Layer 4 of a small transformer language model trained on English Wikipedia (12 layers, counted from 0, width 64).
Take only the direct path to the model's output, skipping the later layers: a vector added to the residual stream pushes a token's score in proportion to its dot product with that token's output vector.

Output vectors of the tokens that the questions are about. A number n stands for n times 0.024.
"ive": 30 18 21 6 4 5 55 -53 -7 20 -33 -15 6 38 -18 -11 -23 3 21 7 43 -40 18 -2 54 16 -7 -4 8 -7 13 17 1 -6 -8 -43 41 -21 -24 -26 6 38 -5 -1 66 -7 -16 25 -6 7 3 2 25 17 -10 -2 -7 17 12 55 8 -24 -10 45
"on": -3 -4 8 -5 -18 -3 5 45 -2 -4 5 -23 23 -6 16 -50 -29 0 -18 -3 8 15 38 -11 5 24 19 -5 -19 21 28 -12 -18 -6 -7 33 -10 -3 29 47 13 -12 -40 -11 10 13 -19 34 -17 -15 -32 -6 3 -3 5 24 1 -27 24 -12 9 1 6 -12
"ie": -19 1 -7 12 -11 -5 -9 34 -1 8 -66 6 34 3 -33 26 -5 -16 -47 5 60 19 9 -5 4 10 4 -2 14 5 35 22 1 -10 13 0 18 -24 6 -3 9 -28 -12 -9 -24 -37 -41 25 -23 -33 -36 -25 -1 -7 3 16 1 26 30 13 7 41 8 10
"ion": 12 -30 31 -8 -2 -20 29 -4 2 11 -36 -1 38 -3 -7 63 14 -9 -20 10 2 -17 24 17 3 27 58 -20 -10 14 22 -11 -13 -17 16 7 33 -13 17 12 27 24 -46 -5 51 -40 -58 47 -47 -17 17 -43 5 4 21 8 34 39 23 17 -4 3 1 32
"p": -6 23 -36 -25 -36 46 27 -26 -1 18 -11 14 -37 -5 -23 3 -4 7 -3 -7 -1 -4 -25 13 4 27 -33 0 1 12 2 8 21 -31 -3 12 -25 -22 10 -15 -9 -12 4 -24 3 -13 20 28 11 0 -10 23 -18 -13 1 -2 -3 -6 -22 -14 -21 4 4 -10
"00": 34 2 -32 -13 5 -13 46 28 -10 -16 -26 27 -16 6 -15 1 -4 -14 38 24 11 -15 12 3 19 -26 -28 0 18 15 29 -35 26 -2 -5 -24 -19 -3 6 46 1 -4 -6 -10 7 12 -14 -9 17 -1 21 -50 -13 40 4 -8 -8 0 33 -14 26 -2 27 30
"ctor": 23 9 -59 -40 -14 -44 36 27 2 -16 -4 -3 13 50 -4 -16 -7 -23 -7 15 -14 6 -64 40 -10 -66 46 5 -7 -30 9 -33 36 -43 7 -17 -12 -45 33 36 13 46 -32 -16 -60 -10 -21 17 26 -25 -24 -25 -10 -23 21 14 -2 -22 6 26 1 8 8 -12
"iv": 2 5 18 -11 -5 -1 40 -34 -9 -6 -38 6 -14 45 1 0 -2 -34 39 -11 27 -53 16 5 0 9 27 13 30 12 10 10 -7 -13 -3 -53 31 -29 -11 -9 -26 17 -32 20 62 -16 -17 34 7 25 -32 5 2 15 5 4 0 15 5 43 4 -32 -5 41
"vision": 16 33 -26 -29 -11 -60 30 32 -12 -29 -13 22 8 -12 8 -19 -25 -19 -10 6 32 -3 -55 12 -28 2 40 -8 -16 4 7 -41 36 -2 -82 -5 -10 -4 20 37 25 29 -16 24 21 -22 1 33 -1 -38 -40 -10 -7 -8 -47 12 -17 -15 1 24 -37 33 17 13
" place": -1 9 -7 10 28 -28 -8 21 -3 3 -33 43 9 26 11 -3 -16 -32 1 24 35 -11 -11 50 5 -4 7 -33 -3 6 -13 -41 1 25 -24 37 5 -12 20 21 -12 -12 2 -10 41 -2 -9 8 7 -4 -6 -13 -8 -1 2 27 13 -52 -10 -13 19 13 11 42
"hy": -1 -25 39 -6 -35 -37 19 42 3 13 -19 28 6 7 -25 28 -30 -6 12 18 62 -45 0 24 5 10 -17 -5 47 -17 20 56 26 -21 -7 4 -43 -16 0 18 -1 -12 10 -16 -32 -19 -10 33 -26 4 -35 -1 4 -14 -6 -7 -27 -5 13 56 -11 4 1 60
"ally": 24 33 32 39 -6 -1 13 29 -7 15 -43 19 -8 -12 0 89 2 29 0 16 3 25 -17 28 2 6 3 19 19 -39 3 -1 -11 2 -13 -36 -30 -9 4 31 44 47 10 -8 51 -18 -10 39 -12 -17 -70 -19 5 -29 -17 4 6 -27 45 43 -13 12 1 19
" Lupinus": 51 -51 -25 -29 20 -23 74 47 -36 34 -63 27 53 28 -54 39 -58 -53 56 35 96 -27 -61 49 67 -87 31 -45 31 19 55 -48 49 -20 -42 -19 -46 -71 36 33 48 30 -36 -33 72 -43 -38 49 -15 -28 -37 -51 -26 47 -43 63 -41 -23 42 83 16 55 51 53
"day": -25 -6 -57 3 -28 -13 40 -28 2 -4 -1 -4 -12 -10 -52 2 -43 -33 6 7 86 -5 -19 15 33 9 44 -48 -14 15 -4 -28 73 22 -73 -33 -37 -28 14 18 42 -7 14 15 11 -7 -3 15 17 2 -32 -27 -7 -3 17 -5 -14 -35 -12 16 13 -46 10 22
" education": 32 10 -21 -30 28 -47 9 53 -6 15 -7 0 -26 13 4 6 2 -15 16 33 21 -56 -27 42 25 -17 -1 -49 -9 51 -1 -36 -1 1 -26 -51 -24 -32 20 40 -15 31 12 -23 -2 -53 6 9 -39 9 -13 -15 -40 3 2 1 -61 14 21 19 22 10 -13 33
"Career": 21 20 -74 -37 18 -11 49 3 -27 50 14 -9 -27 8 -18 36 -8 -3 -7 27 0 -40 -41 28 3 -45 39 -20 -1 29 26 -28 -4 -1 23 -62 -11 -10 -23 9 25 39 -7 33 -14 -1 -26 7 -41 -5 -61 -9 -8 23 -22 -4 -68 22 27 30 35 35 34 14
"burg": 25 7 -52 -4 -2 -22 3 31 1 20 -8 30 30 -30 -37 40 1 -22 -21 6 22 -7 19 1 -14 -23 49 -16 8 12 67 -15 38 5 -28 -34 -27 -28 37 -19 57 36 12 -32 27 -7 -16 34 15 -37 1 -5 -4 -28 -43 23 -30 -26 -1 -4 43 30 6 78
"ition": -12 -35 -2 0 18 32 36 64 -20 -1 -70 -26 -8 24 3 29 32 -26 1 -6 -8 -16 15 29 26 -17 1 -15 0 26 15 7 5 6 -2 22 23 -51 22 -8 -1 23 -39 40 49 -24 9 40 12 30 -56 -23 32 7 7 29 7 49 12 4 34 64 -10 48
"ation": 18 6 17 10 -5 -10 24 22 -2 13 -49 -24 -23 25 23 35 23 -61 48 38 25 -13 20 11 7 5 -7 -1 -3 -40 22 -59 -1 6 14 16 8 -17 -5 -19 22 36 -3 -21 15 -62 -10 31 -32 -22 6 -18 -17 -25 -11 15 1 30 38 -2 -21 1 3 13
" Order": 15 -28 -46 23 4 19 5 20 -2 -10 4 1 -16 -2 -28 27 -19 -4 -4 39 29 -43 -4 25 15 -48 12 -19 6 7 22 -39 18 -10 -50 -26 -39 8 -12 13 -28 29 -26 19 13 -54 -8 5 -22 -22 14 7 -8 30 24 26 6 -26 -5 32 28 24 42 15
"au": -20 -40 24 -52 -10 -33 4 23 -1 6 20 1 3 41 6 29 -28 -19 -6 22 24 -36 -11 -3 -2 5 42 -14 25 -34 8 -37 8 -27 -12 -13 33 -46 53 -18 21 -36 -27 -42 50 -36 -27 40 -14 -6 -23 12 7 -24 19 6 2 2 10 37 14 62 -3 -7
"⋅": 28 2 -30 -36 24 -26 13 -11 -21 31 -12 29 -5 40 -4 4 -12 -38 15 54 2 -18 -25 40 17 -5 -23 -33 19 -24 35 -19 34 -2 6 36 -23 9 5 13 29 23 -38 -18 46 4 -4 26 16 -1 13 -9 -3 28 -9 -2 -48 -7 33 37 -12 26 4 10
" Mor": 18 -5 -22 -2 -8 -5 5 10 0 20 -17 -13 29 9 -27 8 2 -10 2 -7 -6 -8 6 -7 16 -18 21 5 1 4 0 -29 14 -21 -31 -32 4 -17 -9 -17 -10 1 5 -5 -12 -30 -10 -3 14 -14 5 -14 -28 3 2 36 -17 -2 12 19 15 38 6 -3

Each question shows what one neuron of this layer's MLP adds at an activation of 1. A number n stands for n times 0.0027.

n129: -7 -52 -27 -36 -7 -3 -10 -37 11 -3 13 -15 57 -22 -24 11 -24 -11 23 36 -46 20 -1 0 -15 18 -40 2 12 1 40 -51 5 54 12 13 14 13 -39 -42 -11 -15 32 -22 12 12 -3 13 13 -16 -8 -3 14 22 18 -37 9 -10 -7 26 -35 22 10 36
Which of these tokens does it push down most? " education"

n102: 21 -7 4 -40 -30 4 8 16 -46 19 -58 0 2 12 34 -23 42 5 -59 -19 1 38 -6 -23 -26 34 17 -2 2 -6 -18 21 16 -18 40 3 27 5 -6 25 14 6 11 -18 10 -52 -5 19 -14 4 6 -9 -3 16 1 0 21 24 -22 -7 -26 3 17 15
Which two tokens does it push up most, strongest first? "ion", "ie"

n158: 3 2 21 -35 -49 3 -22 16 51 14 -5 5 -3 24 -20 -19 -9 -46 -9 -69 24 -12 5 -13 -5 -9 -1 -14 26 -6 8 5 10 -34 -35 19 -2 -3 -15 36 11 33 -19 -31 -9 39 -13 -26 45 -18 20 15 31 -11 -18 37 15 16 28 -30 -12 6 -49 10
Which of these tokens does it push down most? "Career"

n105: 3 -32 15 -28 14 2 23 -39 47 23 27 -8 0 -21 32 -10 10 -11 26 8 -31 -20 10 -5 3 2 -3 -18 -29 -22 37 16 -16 -37 -15 10 28 -22 29 10 -55 -11 -15 -24 -23 -2 -17 -35 -17 -35 4 11 -6 3 22 -16 -22 -8 -18 74 -36 25 5 28
Pushed up most: "au"

n179: -7 -37 -14 -17 -10 22 2 21 39 10 17 -7 -12 -7 -20 1 -7 5 23 -45 -34 2 23 -30 34 9 23 11 8 1 -32 10 3 -37 -20 -6 -11 16 -32 -24 26 27 -44 -24 -49 -20 9 -28 39 13 13 0 -71 -52 20 46 4 11 4 10 21 11 -2 20
Which two tokens does it push up most, strongest first? " Mor", "ctor"

n138: 3 -12 9 -45 -16 -29 -39 7 7 0 -11 13 18 9 1 -47 -1 -21 -71 -27 -8 -21 42 12 10 15 -10 -17 32 28 58 5 30 7 -11 -32 -34 25 7 -18 31 6 33 -10 -14 53 -14 -38 23 3 5 29 9 -8 -35 -29 19 40 -59 14 35 40 -22 39
Which two tokens does it push up most, strongest first? "burg", "hy"

n135: 3 6 8 36 0 15 -3 -11 -33 13 11 -35 40 1 -12 21 -27 -21 -43 -6 -8 -28 -28 23 15 12 3 -46 -3 -27 39 7 65 5 45 9 18 31 5 43 -6 -17 -2 -18 21 5 45 2 13 22 19 -52 -3 -3 21 -35 -38 9 27 -19 -6 38 1 1
Pushed up most: "⋅"

n118: -15 -33 46 -28 8 13 -18 36 -18 -13 -10 4 16 -32 -13 13 -11 -42 -15 34 -2 -6 -7 -4 15 -16 25 15 16 -7 39 12 2 24 7 -20 2 -18 9 -21 8 -52 13 6 28 4 -37 -5 -3 18 20 32 9 -30 -20 -8 17 -13 6 43 61 -5 -6 -30
Which two tokens does it push up most, strongest first? "au", " Lupinus"

n7: 1 -2 -9 -33 14 35 20 -14 -31 -11 9 8 -15 9 -55 -53 -24 27 -16 -44 34 7 -34 8 14 -9 29 -24 -3 -13 -4 -19 36 44 -38 -13 -37 -7 -25 1 26 -34 -28 27 -26 41 -31 8 17 14 -13 -11 17 9 -14 -13 -14 19 31 6 -11 37 -6 -25
Which two tokens does it push up most, strongest first? "day", " Lupinus"

n114: -1 9 6 -26 8 -10 12 -1 9 3 -29 -52 -7 -13 25 22 14 46 25 26 21 14 17 -25 -31 -26 4 21 -2 -40 -19 -27 -10 9 -15 31 18 -45 -16 4 -16 22 -4 20 -7 -16 68 9 -30 4 10 27 -13 -40 6 -25 10 35 -19 -49 -5 -9 -50 9
Pushed up most: "ation"

n177: -7 -1 -11 3 16 18 9 -22 33 -59 3 -3 14 0 -14 2 20 -36 5 9 -6 -11 14 -2 -41 -22 17 -35 0 -27 -18 17 -7 -1 17 18 -2 -6 5 34 -36 17 -67 -16 -11 11 27 -24 -2 -16 -6 38 11 25 -10 16 -20 -33 15 4 24 1 -50 36
Pushed up most: "ctor"

n54: -13 8 37 -7 17 -42 18 7 -4 7 0 10 0 7 -28 2 5 -41 1 49 -10 -11 -4 -1 -35 2 -26 -13 26 8 23 -22 14 -2 6 20 -32 -12 -51 -1 -17 27 25 0 -40 12 -20 16 -20 -11 -20 31 5 -10 17 23 4 16 0 -4 51 17 25 18
Which two tokens does it push up most, strongest first? "hy", "Career"

n182: -20 -18 -9 47 -30 23 -23 -3 -11 -10 -21 -10 -3 -42 -65 19 35 -40 16 28 9 36 -7 -26 -16 -7 -41 -21 42 -11 46 8 11 -64 -14 -21 -2 15 -21 -3 -3 -65 1 -15 -4 15 1 35 7 -12 22 -21 -27 10 20 1 -16 27 15 -7 26 -4 -31 -7
Pushed up most: "ie"

n128: -5 8 19 37 11 -35 -24 -84 -1 -19 -8 22 -33 -12 2 0 14 4 -7 21 -11 20 -6 11 -18 4 24 -32 -22 25 -42 -13 -9 -10 1 42 -4 -21 40 -5 -9 9 19 27 2 -15 -33 24 11 6 10 -16 13 -10 -13 -31 65 38 4 -17 27 -1 11 3
Which two tokens does it push up most, strongest first? "ion", " place"

n83: 35 20 -9 -9 17 16 -1 2 19 -16 4 50 -4 25 24 11 -17 40 -24 35 -1 -8 -10 29 -26 19 24 -9 13 -6 1 23 21 56 -21 -12 -19 -17 -42 23 27 15 25 -9 24 6 -43 9 27 -22 33 -19 -44 20 8 -38 13 16 1 4 28 -21 -10 38
Pushed up most: "burg"

n28: -41 5 -34 3 78 47 -25 11 -2 -9 32 28 8 -9 6 1 26 6 -26 20 -28 3 -36 -27 0 -21 -12 -3 -15 -5 5 -2 -27 6 -28 -21 -30 -1 11 16 -30 -4 -12 2 -15 6 -15 -53 -25 13 2 -44 8 -18 -5 47 -9 -17 -7 22 9 27 13 -9
Which two tokens does it push up most, strongest first? " Order", "Career"

n137: 3 1 15 19 42 1 -13 -42 -32 26 5 20 17 10 6 29 5 28 14 -3 -28 9 63 -1 6 53 -18 4 -23 -3 -44 15 -15 66 -21 17 -57 41 -3 -23 -41 5 -14 13 -4 -21 36 4 18 45 -7 -25 -6 27 -28 -18 -14 -15 -9 -14 23 35 6 -10
Which of these tokens does it push down most? "ctor"

n98: 39 32 -34 -14 -2 -6 21 -10 -66 32 -28 38 20 6 -15 -19 -7 18 15 44 21 -24 2 19 29 24 16 -2 -11 12 -2 -17 -22 24 17 44 1 -12 2 26 27 10 -8 7 4 -6 -4 6 16 -25 -13 -23 12 -4 13 -31 -16 -16 -16 13 36 21 30 -33
Pushed up most: " Lupinus"

n117: -25 -2 -10 20 -33 -7 5 -28 -17 19 -26 -15 16 -29 -1 5 1 -33 -34 -31 25 -21 26 -33 -38 20 33 -34 2 11 12 -6 4 32 19 31 -23 -15 -29 25 -6 -4 -25 -25 7 -33 -2 -20 3 -35 57 -24 26 -3 -15 21 -14 31 -18 -16 -26 55 -24 33
Pushed up most: "ion"

n2: -37 -47 2 -6 10 12 11 -1 -12 13 2 -5 27 34 17 -1 -33 12 -4 -2 4 9 -3 17 -15 -8 19 -21 6 27 -22 -24 6 4 -14 -26 -40 -6 62 -32 -8 -20 1 15 -5 30 -2 -1 -30 21 53 40 -75 4 -37 37 13 23 11 41 7 12 50 26
Which of these tokens does it push down most? "ally"

n133: -6 -12 -20 -20 13 -6 -48 -39 27 -12 12 26 -23 -3 42 37 11 -4 29 28 30 19 46 31 3 19 -22 -7 -8 -5 -7 18 20 12 -12 6 19 14 8 17 17 -19 -10 4 15 3 14 4 -31 -31 23 -16 27 -13 -15 -22 -16 69 25 -10 -8 -34 30 37
Which of these tokens does it push down most? "ctor"

n1: -28 0 -13 31 21 5 -33 -27 4 -48 -9 -59 2 -19 20 16 11 14 -6 15 -12 28 -5 -27 -12 -11 -20 21 -27 -8 -9 -41 21 7 18 -11 9 9 25 36 -25 -40 7 -23 3 -2 48 21 12 -6 30 -2 -20 -30 60 -50 20 3 -26 26 -54 -18 13 24
Which of these tokens does it push down most? " Lupinus"

n91: 44 4 -8 20 -4 0 10 -5 14 -23 -9 -22 -23 32 3 -31 11 -23 -31 5 -1 -27 5 25 14 47 -31 24 3 44 -39 -1 -9 35 12 46 -32 -55 17 -11 11 46 10 -12 -16 -11 7 -27 -8 -25 3 44 18 -17 16 34 55 -7 -2 8 -15 17 13 29
Which of these tokens does it push down most? "Career"

n31: 13 -7 -14 33 35 -29 1 -37 -5 -12 5 -42 -21 -11 -41 2 2 -3 -46 10 -14 -23 12 -5 11 -6 4 -39 -46 37 -36 6 8 49 13 6 -20 1 10 20 35 -17 -8 -5 13 -3 47 -23 -20 5 9 -5 -13 42 -8 -8 4 28 -32 -22 -19 3 12 59
Which two tokens does it push up most, strongest first? "day", " education"

n34: 15 -8 -58 5 7 -5 -18 33 -63 14 7 6 14 25 -16 30 34 -27 0 12 -2 2 29 67 -61 26 -32 14 -25 -20 -20 -42 14 -21 -3 -9 31 13 6 23 -28 5 15 -37 -26 0 2 20 38 -27 -22 5 -22 2 -6 18 14 26 -5 -14 2 5 -8 6
Which of these tokens does it push down most? "ive"

n56: -4 -7 -6 -9 15 -30 3 0 -17 -39 13 33 -46 -21 -10 30 12 5 26 23 -29 -25 -44 37 23 -14 -6 0 -30 -23 -26 -6 19 -19 22 1 -35 1 37 -9 -41 16 5 26 14 -30 18 -37 -29 -13 0 -40 -14 -19 2 33 -25 9 52 -5 41 28 6 -12
Pushed up most: " education"

n58: -43 4 22 -75 11 27 -1 18 0 5 12 -19 -6 -10 22 50 12 6 24 -10 -38 17 2 5 25 -30 -29 -37 35 27 17 -15 33 11 7 34 20 -16 11 30 -14 -8 -23 5 -3 -3 20 51 9 15 -35 15 -30 11 -28 22 11 -3 3 -31 19 28 13 -16
Which of these tokens does it push down most? "ive"

n11: -70 5 -3 -15 -17 8 48 28 31 1 2 -21 -2 -5 -28 5 43 0 -11 -35 -4 10 4 14 23 -21 -7 -13 28 5 39 -16 -12 25 -14 3 -5 -10 13 -1 4 28 13 0 4 53 -7 -55 14 1 -68 29 -13 -2 14 9 0 -40 6 -28 19 10 7 13
Pushed up most: "ition"

n153: -29 -4 -8 6 31 -17 -23 8 3 26 13 -9 21 14 8 51 -22 2 -67 -16 9 -52 17 -3 4 1 -7 27 27 -4 7 26 -5 13 13 10 20 24 -12 -2 -34 17 -36 -2 2 5 -7 -18 2 -14 6 25 -8 8 7 -4 5 48 -10 33 23 27 -48 17
Which of these tokens does it push down most? "day"

n79: 13 3 65 6 11 -9 -75 -24 -30 43 17 -21 2 -24 6 -16 -17 4 -32 4 -27 1 -59 -19 20 18 -18 -45 21 -6 -44 18 -27 -6 -40 20 -7 8 -15 11 7 5 17 3 12 -38 11 1 15 -4 -15 17 -3 -11 1 -21 -15 34 -22 25 12 11 -15 19
Which of these tokens does it push down most? "00"

n100: -12 -11 1 -5 29 -29 -33 -5 16 -20 17 -12 -38 13 -21 0 -2 -23 -43 10 -51 5 18 -23 -20 0 18 19 -16 4 15 -39 14 16 10 57 -8 8 2 -27 25 6 4 -10 33 -9 -5 41 16 -19 -17 37 -31 3 12 -40 4 26 0 21 -46 49 -5 13
Pushed up most: "au"

n4: 6 15 9 -10 -5 13 -8 -30 -8 0 -11 6 16 35 4 -38 -4 -18 5 36 -2 -14 -15 46 -47 -6 3 47 13 1 -24 -11 -7 -9 -14 -18 17 -9 -36 -17 -13 32 45 41 19 -11 33 7 3 -11 -16 -15 -4 11 4 -15 -15 -3 27 -36 28 -15 -18 34
Pushed up most: "iv"

n75: -20 14 8 -5 5 -4 -15 -10 3 -34 -39 -3 -22 -10 -45 5 9 -2 -46 2 -10 0 -13 -67 -10 8 -25 -16 12 3 40 4 -27 25 30 -4 23 11 -4 19 23 -48 -31 -17 34 -4 14 0 30 -43 9 -8 -34 2 -1 -34 -33 -4 -25 -15 6 4 -30 24
Which two tokens does it push up most, strongest first? "ie", "burg"